Layer 2 of a small transformer language model trained on English Wikipedia (9 layers, counted from 0, width 96).
A neuron's activation on a vector x is SiLU(gate . x) times (in . x), where the dot is the dot product.

Input weights of the MLP neurons that the questions are about. A number n stands for n times 0.0051.
n30 gate: 66 80 -43 10 -18 -11 13 5 43 21 37 5 23 -9 39 -28 39 -61 15 -34 8 -94 -3 45 -21 -43 -44 -39 3 61 -30 -27 -1 60 6 -10 26 -5 -12 -3 -34 20 21 -15 -1 37 -8 24 -5 18 15 -47 35 -5 48 40 63 58 -11 -16 25 15 76 -60 -6 1 35 26 -16 -2 -1 11 -1 19 -36 -4 20 60 -35 -8 31 28 15 26 -2 -19 21 -65 31 24 45 26 -17 15 -45 7
n37 gate: 35 16 -1 -44 -16 54 -5 0 0 -2 -9 1 21 -12 -28 -7 -4 14 8 -14 -39 12 -43 -13 -6 -28 20 6 15 -38 25 -4 -3 39 -3 7 49 6 39 16 -7 -27 9 11 -11 19 42 46 -47 -60 -4 3 -32 28 -16 -24 -27 -20 11 5 -28 -54 49 -36 8 -7 18 -20 3 34 -33 -3 -9 5 19 40 -24 29 -30 -19 2 69 6 -19 -39 23 -7 36 -16 -18 -16 -36 -16 34 -55 76
n57 gate: -41 18 23 -38 -42 -35 -3 -57 -4 -15 9 -15 7 20 -18 -40 -8 40 -68 8 12 -46 6 -30 -6 33 31 0 -1 -2 44 10 33 -61 18 16 29 -35 34 -28 -21 -25 -54 -24 3 -77 11 -19 18 17 17 -42 -33 -11 34 3 64 6 -22 -21 31 -19 18 -49 37 9 8 29 -71 -3 -37 23 -24 28 -57 21 35 34 56 -18 62 12 30 -15 -21 -26 16 17 -9 -24 -60 55 36 -35 35 -7
n175 gate: 29 32 -20 -58 -15 -4 -8 -30 -25 46 75 4 -15 -59 -11 45 -21 9 7 27 -50 13 -32 -34 -34 -4 -10 30 32 11 -50 -32 19 -9 5 26 82 -7 -25 -33 -26 -6 2 42 42 31 13 5 2 -6 36 18 -8 20 -5 -3 -20 -20 18 6 -34 31 31 -37 27 -51 -18 -9 4 20 52 -57 -29 -22 36 26 3 18 21 -36 47 40 -4 -29 28 -17 38 -14 -23 -21 -25 50 -13 23 -56 20
n232 gate: -6 -2 45 7 68 -40 -21 -19 49 -18 24 -9 26 7 0 -36 -20 29 -44 -1 11 -8 -16 -57 4 35 -16 -26 21 -19 -20 -1 -2 21 25 23 4 -19 6 24 -28 -42 -23 -70 7 20 13 2 -9 -1 -47 -15 19 33 74 -23 -45 18 0 14 37 -15 -7 24 -45 6 12 12 7 26 -46 -5 -15 -31 15 -26 12 -6 11 41 -24 -8 23 7 -6 33 -5 -7 -22 17 -32 -10 31 31 44 -35
n30 in: 25 46 -26 -44 -50 30 24 -29 7 -15 56 51 15 -14 6 16 28 -20 17 23 7 -42 26 27 -18 -12 -69 10 40 -11 -27 22 8 11 -33 9 -7 4 -7 24 -7 30 -23 49 -25 6 -6 -25 13 -45 -19 -82 39 -57 -14 14 25 36 -2 -11 16 71 62 -39 17 -58 14 -2 -32 18 3 70 -9 18 -12 28 -14 46 -41 27 -8 3 13 32 -22 -21 55 -41 20 52 29 9 -2 12 -34 3
n37 in: -30 33 50 37 -5 0 31 1 5 4 -12 -5 -17 14 -17 35 -54 24 28 24 -21 -24 -12 -1 -11 2 -7 -22 -26 -7 -8 39 2 6 -21 -20 11 32 -24 38 65 17 -27 -59 30 -15 -7 54 24 -21 8 -25 -1 24 -26 -32 18 -21 4 27 25 27 7 12 20 1 7 31 -27 11 36 -49 21 62 28 -37 84 14 17 -12 21 28 13 -25 -22 -5 -11 -15 29 10 -12 -7 -22 -9 -22 7
n57 in: 6 -11 40 -8 23 12 -17 -20 45 -3 9 -4 4 -63 63 33 -28 -13 -14 -37 8 -23 2 -19 5 0 23 28 -42 48 87 9 -5 -46 20 15 42 -14 21 23 11 21 -12 -42 -14 -41 34 -32 26 -35 -37 22 -41 29 -18 -16 19 1 -40 -52 68 -8 -13 -8 37 -8 -15 17 17 20 -22 53 44 5 -14 -2 23 -4 41 -12 -6 -17 -11 -49 -16 18 7 31 -15 30 14 19 -37 18 -33 10
n175 in: -38 -5 -4 0 66 30 -25 9 -23 -10 -55 5 26 15 25 6 -49 2 49 17 -23 43 34 -36 -25 3 23 13 -55 -12 17 7 -31 19 -10 -13 -8 42 -52 -15 -18 26 3 -16 -6 22 39 38 -28 26 -24 47 9 -8 -30 16 44 -6 52 -21 -19 20 -34 -12 -31 10 -9 7 -46 52 -39 -3 -3 30 3 14 6 6 45 -33 -1 11 -14 71 57 -9 -8 -2 -28 3 51 27 -18 2 -7 25
n232 in: -58 5 -16 -2 -34 2 1 -21 -30 8 -4 -7 -10 31 24 -26 -20 -23 -50 -5 -13 18 -44 -35 18 -44 -25 9 -55 -29 -35 8 -15 -12 24 2 21 34 -1 7 -10 16 1 21 -17 5 25 39 29 -21 -12 -49 0 -67 -8 20 52 25 -24 21 -9 15 -4 -7 -14 -16 42 -9 4 2 28 12 6 6 -20 3 9 -48 -2 -52 15 16 17 30 6 -51 -11 21 11 -1 42 29 -19 -20 13 -8

Each question shows a token from some text and the vector x that enters the MLP there. A number n stands for n times 0.024.

"th ": -5 -58 -49 3 -31 -15 -18 11 8 -21 -21 -29 -23 -7 -31 -12 -23 10 6 5 -14 12 0 -1 -19 30 1 24 26 -13 -1 -14 17 0 11 -19 26 36 -4 7 -15 -6 -38 16 19 2 26 -5 7 -6 6 -17 -14 -21 26 12 -9 3 -10 25 -39 -6 3 26 -9 18 -22 11 22 13 -5 7 -7 2 3 -10 10 15 -2 15 -26 14 10 7 -22 45 32 -30 20 -33 -4 -19 17 15 34 19
Which neuron lights up most? n30

"0": 7 -30 8 5 6 22 -5 -22 5 -23 -15 16 7 26 11 4 35 -32 7 19 -23 -13 -6 -53 35 14 36 16 -51 42 -7 -5 -3 17 19 -8 15 18 5 -6 -45 -37 12 -13 15 13 -4 16 45 4 -8 13 6 -35 -5 33 -12 7 -3 -26 -3 3 15 -11 9 5 11 14 9 12 -2 -33 16 -24 26 9 -1 21 45 -6 -7 -3 -13 -10 -9 2 -19 -17 3 -4 10 -72 2 10 30 -13
Which neuron fires most, and how strongly? n232, at about 0.15

"On ": -18 14 -18 -4 -3 -2 18 19 -32 -12 19 -12 -1 -6 -11 -21 -8 13 -52 17 1 8 -5 32 10 12 -2 -22 3 5 20 -7 -3 27 0 26 16 17 -3 -30 16 29 -17 -23 22 -7 37 -18 30 -33 25 -1 2 -34 -1 5 -2 0 16 14 -10 -7 -3 9 -11 -33 18 -43 15 -28 -20 4 4 33 17 6 14 22 -36 -8 15 30 6 -1 -22 7 11 -20 -39 -28 -5 16 14 2 17 4
Which neuron lights up most? n37

"r": 26 16 29 -15 -33 -29 25 -8 15 -11 4 16 1 8 -11 -5 4 -14 -29 -10 -39 -4 41 -4 -6 -33 10 -10 26 9 12 44 -9 13 -15 31 46 -4 -5 0 -4 9 14 5 -16 8 22 3 -2 -7 -8 43 -30 22 -35 21 -1 -7 -12 -4 -33 11 -29 1 5 -1 -2 -9 -27 18 -4 4 15 18 0 -24 -43 -3 -23 -12 -56 -27 -8 1 23 20 19 2 31 -15 -41 -32 -4 -3 -8 -7
Which neuron fires most, and how strongly? n232, at about 0.13

"op": 7 47 -14 8 7 3 -13 17 26 -2 20 21 13 -13 -11 -16 11 -2 -8 -2 -16 -19 -1 24 -21 8 10 11 -14 -55 24 -23 -13 14 11 14 14 34 -18 15 -13 -1 -3 -3 -7 33 -25 -26 12 -52 -2 26 -10 -39 32 23 -8 7 5 -52 36 -14 -28 7 -2 23 -7 -35 23 19 22 -36 29 44 2 -4 -26 10 4 -24 2 -19 -10 -17 -20 -1 -32 12 -8 3 42 -8 -30 20 37 -37
Which neuron lights up most? n232

"ar": 2 -20 12 3 -24 0 8 -8 24 -1 2 -33 15 23 7 -25 -3 -6 -6 -1 -20 -9 -27 9 26 -32 18 -33 -40 -36 8 41 5 11 -35 33 19 -6 -16 -1 19 -6 36 4 -17 7 -2 -2 -14 -3 6 -43 -5 -19 -4 -38 5 5 -7 6 33 2 1 9 -37 18 -12 -56 24 6 -2 7 6 -16 -9 7 -27 -4 -1 1 -18 -3 -16 -33 28 -31 36 14 23 -17 -4 2 -11 -6 -9 10
Which neuron lights up most? n175

"| ": -9 -20 -1 -16 -8 -10 -11 4 -8 12 -2 15 7 21 -4 -2 2 0 -5 -14 -4 4 7 12 4 -9 -5 16 7 11 -22 -7 18 -5 -2 16 22 0 -5 -4 16 -3 -4 22 38 -2 19 -20 -1 5 9 -9 -10 -5 -20 26 -10 -2 -19 -34 13 2 -9 3 34 -5 12 -16 3 -12 -1 -11 13 33 -3 1 -11 2 1 -4 -5 -13 2 12 -3 -8 7 22 -12 -14 14 -1 3 -7 -5 14
Which neuron lights up most? n57

"S": -2 13 39 6 -16 14 21 -2 -1 -11 26 20 -11 5 -11 -14 43 -2 -6 22 -32 -6 39 -17 13 43 -41 6 -4 -11 -9 -3 -9 -12 -15 14 -23 -15 -11 2 10 37 -8 34 -25 -29 13 -1 21 2 -7 0 6 3 -23 1 -8 -6 -5 -12 26 26 -29 -8 -22 -10 -4 -20 14 1 -11 2 -5 12 15 -2 -6 -19 19 -6 -26 15 -38 5 -20 -23 16 2 21 26 -16 -10 -13 7 2 -9
Which neuron lights up most? n175

"ch ": 28 6 16 -30 15 18 -31 9 15 -7 -5 -43 -24 -1 1 16 23 -25 -18 4 25 16 7 14 -19 8 -6 -4 22 37 -23 -2 7 -27 -42 -3 -15 -23 10 24 -26 2 -7 -5 17 7 -20 -23 -27 -2 -6 -22 9 -22 26 -2 16 -4 -3 25 5 7 -23 11 -17 19 -8 -24 -1 -6 53 -36 23 22 3 9 -19 -14 9 32 -26 25 -27 48 -2 30 32 -9 3 -27 -9 -20 39 3 19 2
Which neuron lights up most? n57

". ": -6 -10 32 -12 32 2 -10 -9 -27 -17 28 43 -27 9 -17 -2 0 -20 15 15 0 -9 19 -3 -2 -4 -24 -3 10 16 23 22 5 20 19 -7 20 7 -6 -15 43 3 21 23 22 8 -4 -10 38 8 -6 7 1 -8 15 12 -8 11 -16 5 35 -11 24 12 17 -16 9 -28 38 -12 0 -15 -16 -47 -7 -32 -19 -22 -38 27 -15 30 40 -30 -1 2 14 3 2 -11 0 -20 17 -9 26 -1
Which neuron lights up most? n57

"er": -31 -22 -10 -34 26 -4 9 -12 19 28 -4 -31 10 -6 -15 12 8 -3 -5 -6 -21 -32 5 -9 25 28 27 26 -50 1 -16 -9 33 14 -5 5 -23 6 -11 -26 -18 26 11 14 -10 -1 -1 34 14 -12 34 1 -31 -27 -18 6 -12 -1 7 19 -14 14 -23 2 -13 5 5 -29 -2 -1 -9 -3 -14 7 -20 -50 -44 26 -44 -3 -1 -8 -29 -28 30 6 16 -5 7 14 10 -35 -17 -16 -8 20
Which neuron lights up most? n57

"at": 10 -18 21 4 6 -2 -5 7 54 -19 30 15 -6 29 -13 -4 3 -18 9 -9 22 -9 -13 -14 12 -37 -15 7 -4 -23 -3 56 -22 2 8 45 -20 0 -14 -4 -14 0 11 17 -14 -24 -16 -11 1 -1 -11 25 -2 -42 30 5 26 -4 -13 24 13 2 -19 21 -20 7 -17 0 3 44 22 -8 29 -1 11 37 -17 8 15 33 -29 -28 -17 5 5 -40 -8 5 51 -22 0 -20 -6 -1 12 -14
Which neuron lights up most? n232

"l": -12 16 46 -32 24 17 21 -28 11 -28 14 19 -15 -32 2 -35 2 -10 -41 -18 -47 -1 6 3 7 -24 1 14 16 35 6 14 0 -4 26 3 -4 -22 -2 -5 22 -10 18 15 -19 -4 -3 -15 6 11 -11 -34 5 -10 -54 8 -30 28 -33 5 -13 27 -5 12 3 2 8 -7 -15 -22 -2 17 26 14 5 -14 -23 -15 19 42 23 -16 -10 3 30 30 8 -10 17 -4 -11 -19 19 -11 -16 11
Which neuron fires most, and how strongly? n175, at about 0.11

"s": -12 13 42 -22 -6 22 6 -34 22 -41 -8 31 4 32 -15 -2 38 14 -19 9 7 8 16 -9 20 9 -29 13 14 -10 40 19 -19 0 -41 10 -22 -63 0 12 -1 23 5 11 -14 -11 -3 18 -4 -30 2 17 16 -52 -19 -3 -45 -2 7 -10 -2 30 -3 13 15 -12 -11 -28 4 -47 40 15 -10 2 2 2 -29 -8 36 34 -3 8 -30 22 -14 6 -13 18 28 -10 9 12 1 7 -23 -10
Which neuron lights up most? n175

"im": 6 5 0 -18 8 36 8 -15 15 33 -18 61 -15 6 -13 -16 12 3 39 7 -9 -16 -22 8 0 17 9 -3 49 21 -4 -5 -36 3 3 -15 -10 8 -23 0 9 22 26 -1 -4 -26 -14 39 -11 -55 8 -18 1 -39 -11 -26 -9 -13 3 -6 14 11 -3 18 -10 -5 -14 -7 7 21 -21 -10 8 -45 -7 50 -24 9 -27 -13 13 -16 -21 -20 8 24 -53 -37 -26 8 -4 -59 1 -16 -2 -38
Which neuron fires most, and how strongly? n57, at about 0.17

"di": 9 -8 27 6 -35 3 -24 2 16 7 -13 18 -55 -10 -9 4 -38 16 6 37 17 14 -48 2 6 1 -24 -2 4 -8 -23 -53 11 27 3 -19 16 41 -2 -18 2 3 -2 -13 -3 35 19 17 19 15 16 -34 -13 25 -38 18 21 15 0 35 -21 -10 0 23 -13 3 24 24 -10 15 2 34 21 -37 -25 12 -28 8 16 51 -1 -21 5 11 -3 3 26 25 -5 -5 13 -44 0 -6 21 0
Which neuron lights up most? n57

"Jun": -12 -4 -33 -29 -4 -12 34 2 31 -10 -32 -8 23 33 0 3 12 -3 29 10 -33 36 9 -18 -9 3 -11 17 -24 1 -9 54 8 -5 -22 -20 -22 -4 -3 3 -15 15 -19 -12 -13 15 9 7 -18 10 -7 -15 -9 -17 10 -2 2 4 38 17 16 24 -7 16 -16 -24 41 -5 37 6 -6 57 -10 9 11 -22 17 -6 34 19 10 -9 -46 -5 15 2 -27 -14 -47 19 4 15 -6 15 25 34
Which two neurons fire most, strongest first? n232, n57

"\n": 34 -21 14 -21 -2 4 -16 -2 -24 -21 -7 36 -28 -39 41 -1 11 -20 3 12 -75 9 4 -45 31 6 16 -16 11 2 25 2 -13 2 -11 23 12 -18 19 8 -31 13 -46 0 2 -14 -15 21 -42 17 7 -5 -28 -1 -48 -7 -10 -12 -17 -8 -25 9 17 25 3 -27 7 -12 9 21 -10 -29 45 -10 5 -6 -4 -16 16 -1 -2 6 -23 13 9 -20 -28 11 -2 -7 31 -2 46 -14 13 2
Which neuron fires most, and how strongly? n175, at about 0.45